Layer 12 of a small transformer language model trained on English Wikipedia (23 layers, counted from 0, width 64).
In attention head 1, each number of a token's query or key is one row of weights dot the token's vector x plus its bias. A token spreads its attention over itself and the tokens before it by the softmax of 0.177 times query dot key.
The model reads these tokens: "," " part" "icip" "ating" " in" " con" "fer" "ences" " and" " pl" "en" "ary" " me" "et" "ings" "." " F" "rom" " the" " " "1" "9" "20" "s" " to" " " "1" "93" "3" " he" " ed" "ited"

Query weights of the head. A number n stands for (n - 500) times 0.0018.
q0 (bias 0.035): 318 480 487 590 349 555 682 478 417 565 617 535 533 460 566 401 233 634 441 638 576 399 653 296 419 444 473 602 792 488 532 640 386 500 868 547 586 472 519 424 336 736 422 399 195 356 327 347 518 421 643 698 633 453 605 462 484 352 568 530 312 304 379 728
q1 (bias 0.056): 331 131 315 513 762 735 494 555 512 687 469 706 564 528 447 586 357 534 313 400 347 611 477 378 464 469 649 746 531 600 688 188 474 391 631 331 758 482 363 480 395 400 543 632 528 438 319 298 707 365 545 480 378 628 686 474 729 730 487 483 644 278 464 466
q2 (bias 0.040): 436 983 369 505 369 375 524 371 529 524 486 421 807 337 637 466 206 687 430 632 556 665 257 591 611 401 675 594 665 550 454 664 525 591 410 405 449 336 350 747 301 299 503 452 639 475 462 324 519 237 420 442 364 313 567 448 732 488 518 603 641 569 403 722
q3 (bias -0.140): 372 627 680 556 595 550 415 379 401 716 591 367 671 529 466 652 412 624 516 476 417 337 421 394 472 679 469 351 489 490 492 566 221 447 369 719 867 576 438 478 823 523 551 326 526 439 503 540 540 531 451 554 554 481 318 416 387 481 525 378 708 498 343 440
q4 (bias -0.079): 370 366 547 681 617 507 549 627 609 374 397 295 445 590 424 707 396 383 481 666 546 672 421 664 486 442 450 496 455 732 634 601 497 554 491 458 660 315 548 543 544 422 671 556 587 226 320 574 469 311 580 394 546 363 427 488 433 624 281 388 329 629 591 394
q5 (bias 0.023): 626 565 378 326 534 359 651 510 554 451 366 469 503 479 757 686 477 737 661 628 523 417 406 393 318 637 509 374 676 540 395 376 448 566 194 708 547 605 519 303 319 676 687 339 314 564 535 369 529 692 424 443 638 320 416 552 640 360 317 711 395 768 520 339
q6 (bias -0.072): 686 412 476 551 623 414 377 566 405 711 490 644 422 522 489 551 402 539 400 542 510 391 385 513 527 451 395 378 289 685 358 446 463 533 548 372 327 443 399 626 707 658 587 465 351 826 371 629 442 411 486 590 337 423 598 421 327 695 683 626 455 543 574 566
q7 (bias -0.052): 490 330 338 582 255 232 432 556 425 496 364 458 320 418 326 452 712 412 641 436 519 609 537 575 499 734 394 569 389 225 351 328 469 439 746 504 681 578 339 499 403 710 758 584 823 755 159 427 535 497 574 464 637 547 468 477 515 515 354 602 678 555 723 629
q8 (bias 0.064): 518 439 329 396 350 311 858 404 376 526 675 313 564 542 442 585 496 398 301 690 543 352 556 537 578 741 507 118 488 566 663 581 447 583 334 599 560 551 395 456 356 287 543 351 404 300 405 442 442 625 571 533 636 536 755 721 544 545 430 505 591 627 470 838
q9 (bias -0.129): 436 680 387 608 477 482 486 793 546 574 688 373 583 594 437 400 297 563 416 509 200 472 562 457 599 649 766 381 241 559 791 424 452 370 291 518 235 541 613 503 527 558 717 376 408 355 524 476 232 575 489 500 427 695 300 591 733 416 389 553 424 399 617 650
q10 (bias 0.014): 517 173 540 608 568 504 560 461 657 382 351 614 596 372 403 652 499 811 383 566 397 645 465 727 238 439 657 426 317 301 538 711 353 503 547 362 367 518 362 624 469 688 235 443 499 824 708 454 325 672 692 419 487 792 394 784 535 645 710 494 327 541 328 358
q11 (bias 0.023): 670 319 372 605 556 573 302 624 712 496 424 499 409 567 580 357 381 503 411 502 727 423 809 471 309 415 445 402 516 418 691 488 312 565 716 626 410 479 422 404 392 273 495 503 496 413 559 783 705 571 555 378 384 778 444 354 276 662 338 329 638 640 473 666
q12 (bias -0.107): 819 531 228 494 387 522 429 446 636 334 577 618 311 437 412 396 525 592 562 519 239 649 641 414 737 498 457 317 410 580 641 558 632 299 467 541 411 463 207 451 733 371 545 679 494 598 271 454 511 574 820 392 419 367 536 487 727 425 417 521 564 474 321 513
q13 (bias 0.150): 673 415 542 708 519 683 399 495 513 475 558 596 612 459 236 424 480 467 382 525 464 511 392 634 300 425 886 445 784 452 506 564 426 429 679 610 378 409 348 251 568 699 580 585 665 436 570 461 493 395 327 560 481 398 486 584 475 423 520 281 487 546 324 647
q14 (bias 0.071): 428 664 493 375 549 365 521 603 519 473 276 389 540 565 675 350 201 271 343 339 479 543 498 684 540 647 490 433 759 505 423 504 342 603 491 561 530 464 293 625 737 620 429 490 583 458 178 474 619 413 527 531 528 803 375 442 621 470 613 426 621 641 576 485
q15 (bias -0.002): 540 544 442 481 492 582 228 592 422 230 626 482 433 518 627 611 616 393 410 755 371 530 528 355 482 497 698 344 516 407 507 412 546 718 551 456 358 250 466 571 426 710 367 513 343 466 713 581 800 557 546 602 250 403 665 459 730 405 361 360 477 509 614 570
q16 (bias -0.124): 547 637 503 260 570 418 271 699 633 453 484 752 603 444 583 642 513 465 667 242 589 219 510 258 854 503 668 349 530 648 576 542 446 650 530 429 628 619 367 481 595 457 329 689 528 456 398 362 430 501 455 371 446 473 340 542 383 457 534 577 427 605 731 219
q17 (bias 0.007): 251 522 421 603 542 513 489 336 702 508 593 563 311 448 480 675 572 416 493 374 744 529 633 301 300 347 441 280 406 424 699 306 525 416 525 610 557 694 423 478 649 569 593 676 505 434 435 417 654 407 544 248 439 505 502 523 499 567 594 592 411 506 683 525
q18 (bias 0.045): 362 429 398 533 606 517 533 423 720 475 371 483 752 438 508 540 534 615 338 596 298 617 643 703 681 623 323 502 813 254 344 463 474 594 359 542 271 634 581 505 530 580 568 454 442 618 290 287 688 385 571 703 429 335 423 598 249 424 123 463 549 450 704 596
q19 (bias 0.060): 494 206 516 480 255 418 460 226 478 284 431 615 649 791 457 316 501 719 530 649 485 627 426 549 542 665 426 658 453 667 528 512 359 399 584 461 494 206 617 581 524 654 618 681 208 571 585 349 364 667 663 452 504 572 530 573 343 498 587 295 488 388 758 247
q20 (bias 0.087): 568 566 427 551 785 548 192 444 636 552 732 428 308 540 535 389 640 247 701 499 688 315 587 536 422 557 514 457 548 720 318 614 483 515 327 532 658 534 451 511 513 522 475 447 552 405 298 150 524 480 518 519 197 721 464 544 543 653 281 472 451 321 537 611
q21 (bias 0.007): 555 682 663 281 574 492 435 527 561 718 546 572 537 550 553 605 509 351 536 669 409 461 687 478 555 410 268 317 543 568 337 440 455 250 613 490 501 572 579 447 641 574 327 418 580 236 497 323 457 662 248 373 432 537 538 375 468 521 269 878 568 583 505 555
q22 (bias -0.133): 547 691 707 369 741 300 589 481 694 338 568 651 484 425 674 467 436 783 635 449 485 449 546 637 450 382 492 663 235 447 584 402 625 478 518 389 583 345 515 313 480 660 406 541 614 512 273 523 405 326 375 385 441 652 571 532 512 280 379 348 579 588 464 614
q23 (bias -0.034): 688 484 473 354 446 405 625 527 639 410 532 339 605 570 406 708 426 521 401 364 565 398 322 344 483 429 454 472 675 638 528 363 486 537 240 589 438 385 617 602 556 796 507 741 568 733 559 245 507 393 832 308 573 563 579 411 363 548 400 305 586 493 531 650
q24 (bias -0.148): 522 602 259 504 364 564 646 500 501 586 465 593 338 487 440 760 441 422 525 370 621 470 579 590 504 706 428 620 597 555 617 603 554 460 421 557 487 236 403 482 573 348 435 105 472 599 767 224 440 499 257 704 642 558 346 660 502 547 350 374 597 590 632 463
q25 (bias -0.112): 564 574 483 535 776 387 581 413 325 728 494 474 499 613 430 450 623 570 662 619 325 393 242 546 888 317 487 649 543 275 596 430 453 611 360 332 454 428 347 402 616 509 471 755 649 562 543 467 399 446 261 535 221 661 431 523 627 596 686 376 471 440 486 320
q26 (bias -0.076): 406 511 566 433 376 583 475 568 612 519 510 505 265 457 604 473 478 517 294 440 307 275 399 734 721 619 615 504 410 225 587 728 493 487 578 672 556 637 469 626 325 593 425 475 719 623 534 291 218 338 334 356 332 348 441 274 529 700 689 552 649 766 572 507
q27 (bias -0.087): 760 615 682 600 476 485 485 366 438 575 313 434 349 476 484 565 608 495 652 570 469 853 508 409 457 416 582 540 332 474 685 260 454 382 723 545 512 555 737 338 457 483 460 346 653 712 415 459 342 348 525 587 279 606 765 585 400 562 526 408 486 512 470 99
q28 (bias 0.000): 498 583 689 574 649 762 707 478 345 363 256 524 558 326 539 178 582 621 431 388 449 446 349 398 267 523 504 643 470 679 483 229 770 407 674 389 572 517 366 478 543 606 438 562 397 302 711 505 384 526 627 614 348 472 670 685 307 666 545 386 496 457 554 534
q29 (bias 0.020): 441 735 427 408 451 421 332 510 553 723 626 439 724 718 481 491 474 515 236 442 566 425 531 763 552 598 441 349 572 733 556 222 616 607 551 581 523 757 244 539 481 603 323 462 517 557 533 484 704 364 606 286 530 518 315 340 561 486 274 455 319 522 536 449
q30 (bias 0.029): 365 604 328 430 292 701 682 678 411 583 694 485 408 534 638 598 721 548 294 656 744 280 442 596 483 515 572 478 754 387 258 507 275 423 383 474 543 447 496 363 680 311 453 414 481 336 471 557 220 434 638 556 491 432 226 601 829 724 349 589 593 297 520 611
q31 (bias 0.054): 321 426 503 644 456 702 456 469 746 535 424 521 748 291 509 308 531 405 433 679 506 480 345 200 564 592 505 653 594 410 749 401 532 449 189 300 707 388 499 521 364 548 419 665 456 612 523 621 378 382 426 768 459 385 290 514 441 356 413 656 509 555 586 664

Key weights of the head. A number n stands for (n - 500) times 0.002.
k0 (bias 0.093): 325 623 517 611 324 402 692 534 439 338 533 630 433 559 497 334 179 667 603 500 614 403 490 340 567 486 353 600 618 509 590 471 399 590 858 506 494 515 480 453 295 813 505 641 345 525 390 432 453 547 559 609 543 553 304 426 564 522 454 571 397 474 395 601
k1 (bias 0.067): 529 241 492 488 540 553 508 714 496 596 553 803 480 455 369 582 550 530 313 523 202 465 412 445 385 413 489 692 487 651 803 356 528 554 335 389 557 419 385 525 326 434 565 540 464 453 341 371 410 502 566 427 309 666 664 367 736 629 516 587 584 522 597 437
k2 (bias -0.128): 415 736 636 452 484 307 467 466 558 530 445 445 553 350 580 413 344 818 653 634 614 596 241 654 587 466 598 516 542 550 523 547 554 468 387 566 444 443 280 872 367 223 501 429 627 535 543 353 395 111 430 355 456 517 671 506 544 442 486 445 568 457 588 551
k3 (bias -0.035): 411 566 694 496 468 583 477 468 411 677 507 380 766 482 667 598 313 632 464 582 417 388 343 527 350 450 581 349 396 426 423 538 318 405 378 661 957 649 375 519 800 528 522 342 569 451 470 751 445 481 237 599 626 510 690 431 371 550 546 361 590 260 252 364
k4 (bias -0.254): 363 453 416 619 595 554 569 556 468 355 513 366 560 597 626 627 340 285 399 802 684 637 390 597 392 482 521 495 528 725 422 598 532 594 478 511 577 315 463 507 397 390 535 643 491 297 290 414 521 359 462 472 707 404 706 399 598 592 410 445 428 529 532 315
k5 (bias 0.080): 589 547 327 347 643 427 559 437 498 482 354 479 415 445 777 672 562 697 669 650 571 397 375 301 463 615 524 520 622 491 501 446 433 486 407 623 525 608 541 420 453 586 524 353 276 667 582 354 626 610 494 372 565 249 363 562 605 341 338 657 442 646 534 430
k6 (bias 0.151): 584 346 371 543 583 544 422 509 344 657 514 641 530 409 532 574 364 498 298 539 597 511 453 591 380 496 494 444 392 574 393 392 358 560 559 326 351 500 385 657 606 640 531 592 337 779 273 559 541 367 431 635 416 430 594 435 339 707 785 643 523 509 607 585
k7 (bias -0.163): 542 517 383 692 291 279 284 397 350 573 437 546 474 322 389 557 682 325 541 543 403 515 483 482 372 712 477 536 429 252 357 408 596 460 689 539 706 484 355 422 376 574 552 568 677 709 268 536 589 593 672 464 616 486 446 496 503 569 551 607 569 636 694 574
k8 (bias 0.263): 567 461 516 537 379 441 796 166 361 463 525 350 536 472 405 505 568 446 427 665 479 445 478 531 556 755 537 376 403 479 653 360 439 665 431 560 455 461 313 453 403 362 523 584 333 426 534 423 358 664 439 616 756 516 845 691 537 606 553 371 479 606 378 607
k9 (bias -0.112): 394 672 335 631 516 509 538 544 438 400 689 503 435 422 728 347 292 450 534 597 444 458 412 498 644 551 813 355 262 543 390 364 575 204 459 500 364 652 569 385 384 583 648 539 558 446 402 521 550 566 322 690 725 728 662 416 715 499 380 611 291 242 608 648
k10 (bias 0.123): 346 474 528 420 687 505 546 426 685 302 496 666 487 430 412 664 414 701 355 240 551 642 536 609 366 661 667 434 359 384 495 607 298 531 353 385 611 428 593 558 455 444 244 552 428 615 675 419 422 542 611 666 441 731 399 672 562 501 603 668 373 571 378 276
k11 (bias -0.117): 565 456 344 526 517 444 454 721 804 394 249 449 388 672 465 323 318 570 417 658 675 390 446 572 463 520 457 421 503 523 553 531 475 541 593 586 549 544 329 456 334 245 605 524 648 461 523 805 616 745 478 484 321 708 557 380 260 692 295 420 562 576 406 559
k12 (bias -0.061): 704 549 374 568 419 549 346 452 527 475 649 497 203 393 488 516 526 621 523 531 341 663 766 376 650 407 602 290 498 629 585 520 655 361 487 529 579 472 173 421 680 271 489 695 365 548 428 396 452 519 723 609 420 384 554 336 620 467 404 511 533 402 388 645
k13 (bias 0.233): 611 382 620 524 573 512 441 520 533 374 520 684 437 495 227 442 533 654 482 630 461 766 406 553 331 412 801 576 622 575 608 484 223 453 474 352 480 379 604 162 564 647 661 650 488 516 613 598 407 381 265 566 399 595 566 473 429 194 651 276 511 673 526 458
k14 (bias 0.276): 583 513 460 460 596 376 540 643 539 475 260 379 388 638 654 366 350 449 346 271 331 578 450 554 534 476 453 531 596 538 434 360 488 567 491 511 488 400 218 713 661 646 463 404 505 414 276 574 436 623 653 575 637 710 407 432 570 410 660 427 538 570 691 470
k15 (bias -0.158): 381 441 549 394 461 523 379 548 435 281 696 537 465 559 634 424 513 406 428 834 367 395 503 353 530 528 544 478 673 438 542 342 485 635 520 451 477 407 502 707 532 634 398 522 349 461 731 535 680 491 552 590 259 388 783 602 676 346 397 404 553 581 543 501
k16 (bias -0.038): 578 505 580 432 469 525 242 624 477 397 437 753 596 355 593 623 548 388 611 342 607 321 612 363 705 407 672 210 711 643 370 454 562 624 557 611 528 690 382 533 474 388 424 623 470 337 314 464 375 439 363 440 571 401 694 579 525 544 568 417 435 384 709 331
k17 (bias -0.096): 364 501 556 623 426 504 598 418 671 439 531 599 424 426 576 628 587 347 497 535 573 585 583 374 215 335 465 309 466 338 763 362 530 469 495 692 404 734 445 620 671 445 546 582 580 546 445 439 522 412 440 304 452 562 599 528 388 590 693 469 456 495 610 413
k18 (bias 0.166): 389 554 503 593 608 510 456 479 721 554 441 534 740 462 450 611 535 760 424 647 181 588 542 691 596 614 488 502 663 238 284 334 490 677 360 549 348 480 510 591 453 559 435 566 414 634 312 427 510 560 521 618 524 317 599 478 243 385 294 450 385 416 543 589
k19 (bias 0.056): 452 493 462 446 441 317 449 215 525 516 608 764 599 672 409 392 511 616 557 434 395 367 434 463 578 419 398 573 425 742 534 523 366 452 345 408 598 439 686 450 496 543 611 677 307 553 603 442 365 665 769 449 373 508 443 378 442 452 525 517 584 534 842 352
k20 (bias 0.272): 611 435 432 582 409 490 335 515 580 715 509 448 216 441 485 479 514 352 717 645 599 348 614 705 386 480 511 545 385 546 379 655 485 632 257 500 535 565 352 634 577 427 484 591 636 546 285 412 350 578 420 554 357 767 604 666 457 499 451 393 572 381 628 358
k21 (bias 0.117): 537 608 652 251 424 577 474 485 534 664 357 551 654 583 481 548 373 349 460 728 250 506 608 611 454 421 424 309 621 592 441 373 501 383 677 465 372 682 479 560 700 488 299 539 621 301 466 275 252 577 380 479 534 567 469 497 399 535 388 830 603 600 478 478
k22 (bias 0.116): 646 665 601 552 684 363 542 397 594 410 540 460 480 329 891 612 509 528 530 448 522 406 529 709 435 491 453 558 330 485 598 563 609 371 623 555 495 327 438 313 499 505 334 580 590 573 205 554 377 348 391 256 510 675 547 622 451 441 442 383 593 485 466 592
k23 (bias -0.163): 731 736 551 401 430 348 518 546 646 500 558 327 439 440 507 772 483 485 570 400 593 321 356 198 531 419 454 450 450 582 386 295 546 530 353 740 491 382 731 468 545 617 479 792 495 730 603 362 493 417 635 242 636 729 687 404 256 536 567 377 566 421 495 390
k24 (bias -0.239): 631 561 299 531 424 545 700 379 519 518 375 663 590 487 509 556 330 374 546 691 524 382 494 605 484 687 605 674 657 484 397 645 648 457 492 468 541 327 268 436 589 614 382 115 526 555 670 167 582 463 326 625 617 535 551 394 493 702 403 397 492 347 467 623
k25 (bias -0.178): 646 512 468 485 670 352 647 417 302 707 627 383 530 377 582 584 562 452 630 432 408 312 279 641 706 354 372 359 614 382 481 512 505 367 671 514 654 623 447 354 524 549 479 642 658 452 336 382 554 455 354 475 225 686 550 394 557 596 668 559 395 449 712 477
k26 (bias 0.089): 423 494 576 547 402 609 457 539 417 438 384 588 299 449 661 568 526 391 429 541 394 458 574 623 740 503 612 424 359 213 548 593 441 406 486 834 604 605 600 546 262 580 350 564 622 440 572 247 297 337 250 459 567 373 682 253 568 664 701 465 592 672 683 458
k27 (bias -0.196): 546 698 496 553 465 520 560 616 382 670 573 583 655 561 376 584 416 360 425 319 556 675 570 416 424 363 548 524 546 387 798 369 358 468 595 459 446 400 728 393 511 443 492 263 566 634 284 339 441 456 807 683 122 282 471 600 518 549 481 531 643 823 477 307
k28 (bias -0.103): 461 704 367 629 787 824 626 542 379 476 385 583 426 463 517 281 587 546 539 248 624 520 527 382 382 584 476 709 480 577 509 332 547 440 471 418 587 395 446 377 539 607 549 633 421 288 671 521 408 526 499 544 306 367 392 688 358 552 365 481 536 580 487 681
k29 (bias 0.003): 445 572 496 674 437 622 392 547 414 611 598 587 556 827 458 521 519 527 464 357 549 556 655 703 492 411 521 388 423 507 574 30 642 503 551 628 575 568 413 541 413 457 414 435 339 534 761 675 437 459 433 435 545 586 496 452 528 500 381 281 311 377 538 491
k30 (bias 0.153): 345 497 530 509 414 648 666 559 443 349 547 493 513 533 682 524 714 661 408 753 704 416 468 478 420 465 627 494 621 382 222 508 496 626 416 364 519 444 474 364 586 230 541 522 523 403 627 585 185 438 516 526 570 642 261 392 805 639 523 464 528 169 560 564
k31 (bias 0.215): 500 385 585 563 687 482 457 612 730 496 398 551 661 420 440 368 577 299 668 547 593 550 323 206 676 558 345 475 434 455 597 502 336 453 267 456 679 494 423 691 389 435 468 602 561 606 476 528 473 374 329 604 577 494 395 480 529 384 355 653 532 457 557 639

The vector x that enters this layer's attention at each token. A number n stands for (n - 500) times 0.0066.
0 ",": 537 361 857 355 154 497 477 612 560 566 591 643 405 464 387 320 705 488 384 768 508 698 510 652 289 466 413 594 653 583 538 251 241 746 254 634 372 602 399 698 502 378 541 573 327 494 383 397 232 391 331 474 688 605 771 653 686 227 678 357 560 604 559 293
1 " part": 483 265 725 427 199 495 384 452 601 637 603 671 499 470 387 288 740 530 333 765 707 622 426 652 224 439 594 532 679 592 394 304 287 748 436 770 357 538 383 670 323 486 450 575 425 374 374 316 330 325 473 525 646 754 867 529 674 366 679 407 518 588 347 270
2 "icip": 563 405 694 389 206 404 265 584 581 438 657 590 571 465 267 385 715 351 260 645 812 658 485 500 335 448 412 617 875 629 559 370 408 691 486 608 464 485 568 764 342 456 318 633 352 411 257 335 391 412 261 532 716 663 947 482 655 527 571 404 440 488 366 363
3 "ating": 628 346 662 394 253 551 539 775 649 482 532 674 546 286 311 256 758 437 209 796 535 706 373 490 374 557 448 507 893 615 432 296 274 609 430 680 488 613 308 598 273 532 416 556 381 462 370 232 462 489 261 528 690 571 796 470 642 374 659 570 527 539 401 411
4 " in": 549 410 737 444 184 483 586 601 639 515 535 660 430 400 482 208 657 383 280 807 607 759 529 594 193 441 580 518 819 380 365 286 289 628 407 809 397 705 403 566 428 535 511 729 438 432 319 330 432 510 363 423 501 581 804 531 641 351 654 421 449 570 531 190
5 " con": 494 394 722 484 79 514 392 365 527 535 568 584 469 574 416 351 711 471 389 768 690 586 549 646 273 400 592 507 762 464 454 324 71 604 446 706 371 671 377 618 378 362 569 736 377 422 316 272 458 458 445 494 468 602 974 569 605 471 664 437 611 502 574 290
6 "fer": 591 293 661 276 216 557 391 481 423 556 787 497 539 374 392 253 787 470 370 677 784 511 543 613 403 454 483 476 746 644 510 414 232 636 480 547 380 659 545 742 338 437 703 639 296 421 241 245 619 374 170 573 492 544 851 584 468 509 662 333 702 581 454 358
7 "ences": 536 344 642 321 269 437 423 697 636 503 699 700 449 293 450 315 623 375 229 663 596 573 417 449 499 452 518 512 771 702 483 358 298 615 293 675 284 668 541 766 392 569 590 662 418 227 269 319 550 491 245 545 591 530 858 557 556 404 889 386 563 545 375 306
8 " and": 730 356 635 319 284 495 526 652 625 586 606 790 474 375 540 292 643 356 296 542 561 719 486 533 308 416 625 523 778 699 499 231 339 640 359 670 365 751 476 580 255 538 425 695 400 421 345 310 382 503 259 324 659 521 764 523 709 459 746 503 507 325 522 178
9 " pl": 555 398 684 309 225 415 434 534 630 488 659 803 489 506 474 431 640 320 392 759 733 722 311 599 91 449 651 438 769 533 530 264 203 691 410 588 428 582 457 653 405 562 423 749 360 526 434 407 333 413 377 387 666 632 860 651 552 415 468 380 531 500 280 414
10 "en": 525 261 883 521 294 513 356 558 625 592 796 676 720 458 360 392 740 377 316 854 555 598 435 570 186 533 377 550 612 578 429 415 282 474 415 775 531 570 418 549 221 463 535 576 312 608 215 285 430 307 338 499 747 520 768 415 620 518 483 479 494 580 437 381
11 "ary": 547 237 745 400 306 589 352 660 658 507 742 598 612 365 286 294 713 474 432 734 662 828 416 444 399 504 364 528 750 595 511 359 238 626 365 695 483 543 332 600 283 370 402 524 511 608 286 255 601 354 344 650 620 442 887 461 656 461 572 335 545 469 473 290
12 " me": 470 353 640 458 220 384 504 449 596 352 617 768 536 491 365 382 734 271 298 761 504 703 511 575 376 308 660 490 760 427 489 309 254 754 313 580 508 630 442 862 363 511 394 689 404 598 255 341 528 454 346 465 673 756 818 641 539 381 615 397 525 593 330 309
13 "et": 607 347 665 412 209 540 385 714 579 594 761 765 444 379 587 462 680 549 362 751 695 650 444 536 223 498 350 424 750 558 399 360 253 541 349 624 353 662 438 666 333 556 557 437 308 533 307 165 490 187 362 489 618 526 782 485 518 475 770 678 608 400 389 351
14 "ings": 546 344 717 443 199 543 584 756 629 460 790 740 521 366 446 452 629 462 310 669 538 680 395 444 331 389 502 606 735 680 357 248 388 562 252 709 320 566 454 670 409 432 424 588 478 466 262 231 458 446 363 564 687 624 846 570 593 329 675 357 606 534 226 325
15 ".": 451 401 743 315 235 481 470 669 633 620 541 748 532 327 585 340 675 299 316 670 357 814 463 506 305 477 668 563 721 495 453 231 360 694 365 616 405 715 484 668 362 534 410 622 345 599 251 257 379 373 459 493 654 609 837 630 629 258 696 398 546 346 531 324
16 " F": 529 407 790 412 148 566 463 634 384 567 602 831 517 336 566 267 680 459 340 757 642 730 467 521 83 399 469 521 669 565 461 217 292 512 216 613 414 611 492 699 460 571 635 698 398 658 336 339 433 485 441 356 738 581 761 515 535 399 554 410 622 422 391 392
17 "rom": 459 527 710 464 261 510 438 547 495 475 779 616 530 443 428 251 798 422 308 854 575 713 541 564 50 435 460 573 599 556 340 392 239 519 299 725 414 448 452 844 537 578 701 689 378 470 322 301 471 345 351 517 592 440 745 440 554 523 626 536 687 397 370 305
18 " the": 640 351 774 391 212 676 461 618 497 615 712 603 535 327 386 312 702 478 387 849 660 770 452 593 353 413 440 437 708 602 336 288 167 512 447 589 393 469 367 730 411 479 556 878 475 407 377 416 450 324 435 490 469 446 793 466 656 383 667 348 644 400 420 248
19 " ": 444 437 815 379 238 497 446 649 391 487 578 642 602 452 398 181 660 340 406 937 730 538 571 767 402 408 576 508 683 515 415 241 201 520 439 722 338 605 522 656 368 335 488 718 442 513 422 266 488 407 457 440 491 558 825 617 723 266 544 310 614 448 477 418
20 "1": 366 338 784 406 160 502 330 647 383 610 744 651 544 425 380 211 548 372 437 854 702 601 581 802 280 450 398 481 631 587 472 240 241 476 581 722 298 581 460 717 390 468 549 626 456 528 445 406 577 367 294 558 377 588 819 630 663 380 577 323 632 381 473 405
21 "9": 265 324 714 461 244 484 283 624 454 614 798 660 664 493 273 129 585 359 387 807 757 580 590 861 451 486 483 446 561 640 305 250 258 449 591 737 357 593 479 647 392 475 458 625 358 388 399 472 410 420 368 497 573 596 790 572 603 311 718 520 496 475 420 407
22 "20": 320 409 648 334 245 464 279 733 520 600 720 725 706 454 281 118 674 263 236 723 715 634 515 859 486 562 399 546 810 493 416 316 344 395 481 672 487 469 456 692 439 469 359 645 424 434 457 374 310 466 322 523 582 645 785 497 646 473 547 376 532 387 613 386
23 "s": 498 337 764 371 333 435 480 700 600 495 648 887 640 428 343 169 631 323 175 784 527 544 525 757 482 525 464 613 745 490 264 237 301 431 510 784 405 453 333 497 290 477 356 711 472 362 347 354 503 490 303 553 662 633 653 497 678 363 618 357 597 544 605 541
24 " to": 475 441 770 403 269 527 466 632 571 463 556 749 591 533 456 189 688 400 298 668 475 834 673 744 339 444 563 494 821 553 286 248 175 609 406 683 423 674 288 631 255 472 349 601 558 580 417 338 344 477 241 329 514 577 683 562 640 434 666 364 573 412 643 401
25 " ": 468 525 811 412 192 555 389 708 374 465 548 726 573 450 450 310 638 421 406 791 805 580 566 758 364 376 702 390 711 527 325 271 121 611 490 633 319 732 457 575 519 358 494 668 429 587 294 352 454 456 487 468 457 505 802 684 611 237 618 360 537 287 461 322
26 "1": 383 403 792 430 121 557 350 676 377 602 748 649 514 428 398 250 512 376 415 784 690 631 549 811 270 435 459 426 653 629 415 223 244 511 602 664 282 623 437 653 485 485 567 647 413 544 358 416 590 437 324 591 356 600 824 709 581 366 601 319 600 299 455 374
27 "93": 314 307 741 425 257 463 314 670 428 567 781 671 675 519 264 85 548 365 309 739 683 682 538 772 460 590 514 440 594 660 318 193 392 437 651 688 301 613 434 633 482 505 548 651 391 484 279 406 336 558 362 517 526 584 809 585 543 329 727 470 488 408 430 396
28 "3": 405 402 736 339 195 428 408 777 492 557 692 765 667 426 308 239 723 282 209 700 644 660 554 806 509 509 468 516 774 623 388 142 362 484 566 690 481 508 335 560 400 494 351 646 490 383 316 456 313 432 364 526 598 654 727 542 633 357 672 415 519 354 523 392
29 " he": 576 325 755 332 151 431 565 559 602 611 627 846 640 598 443 231 699 386 207 642 499 689 564 717 242 534 530 596 748 472 390 174 318 584 451 531 407 460 358 542 375 504 318 674 438 669 354 482 419 450 259 428 609 645 708 507 714 484 738 309 589 389 507 332
30 " ed": 418 431 617 393 277 386 321 523 512 458 538 729 598 508 484 297 730 583 131 674 736 650 429 694 264 418 653 580 763 514 324 265 178 548 363 647 380 698 396 619 410 422 518 474 396 739 273 438 416 301 488 434 652 799 848 688 516 433 677 644 567 457 409 280
31 "ited": 630 394 782 430 236 480 457 763 635 462 570 611 473 317 404 305 686 511 261 569 682 749 308 542 194 465 422 634 844 698 256 369 242 553 389 654 392 652 385 557 565 518 583 622 446 438 280 298 617 449 266 537 586 555 769 561 662 309 545 386 765 532 352 367

Token 8 " and".
To which token does it give the most attention? 8 " and"

Token 22 "20".
To which token does it give the most attention? 22 "20"

Token 27 "93".
To which token does it give the most attention? 27 "93"

Token 5 " con".
To which token does it give the most attention? 0 ","

Token 21 "9".
To which token does it give the most attention? 21 "9"

Token 29 " he".
To which token does it give the most attention? 29 " he"

Token 18 " the".
Which token does it look at most, and with what share of its attention? 18 " the", with about 50%

Token 30 " ed".
To which token does it give the most attention? 30 " ed"

Token 23 "s".
Which token does it look at most, and with what share of its attention? 23 "s", with about 80%

Token 16 " F".
To which token does it give the most attention? 16 " F"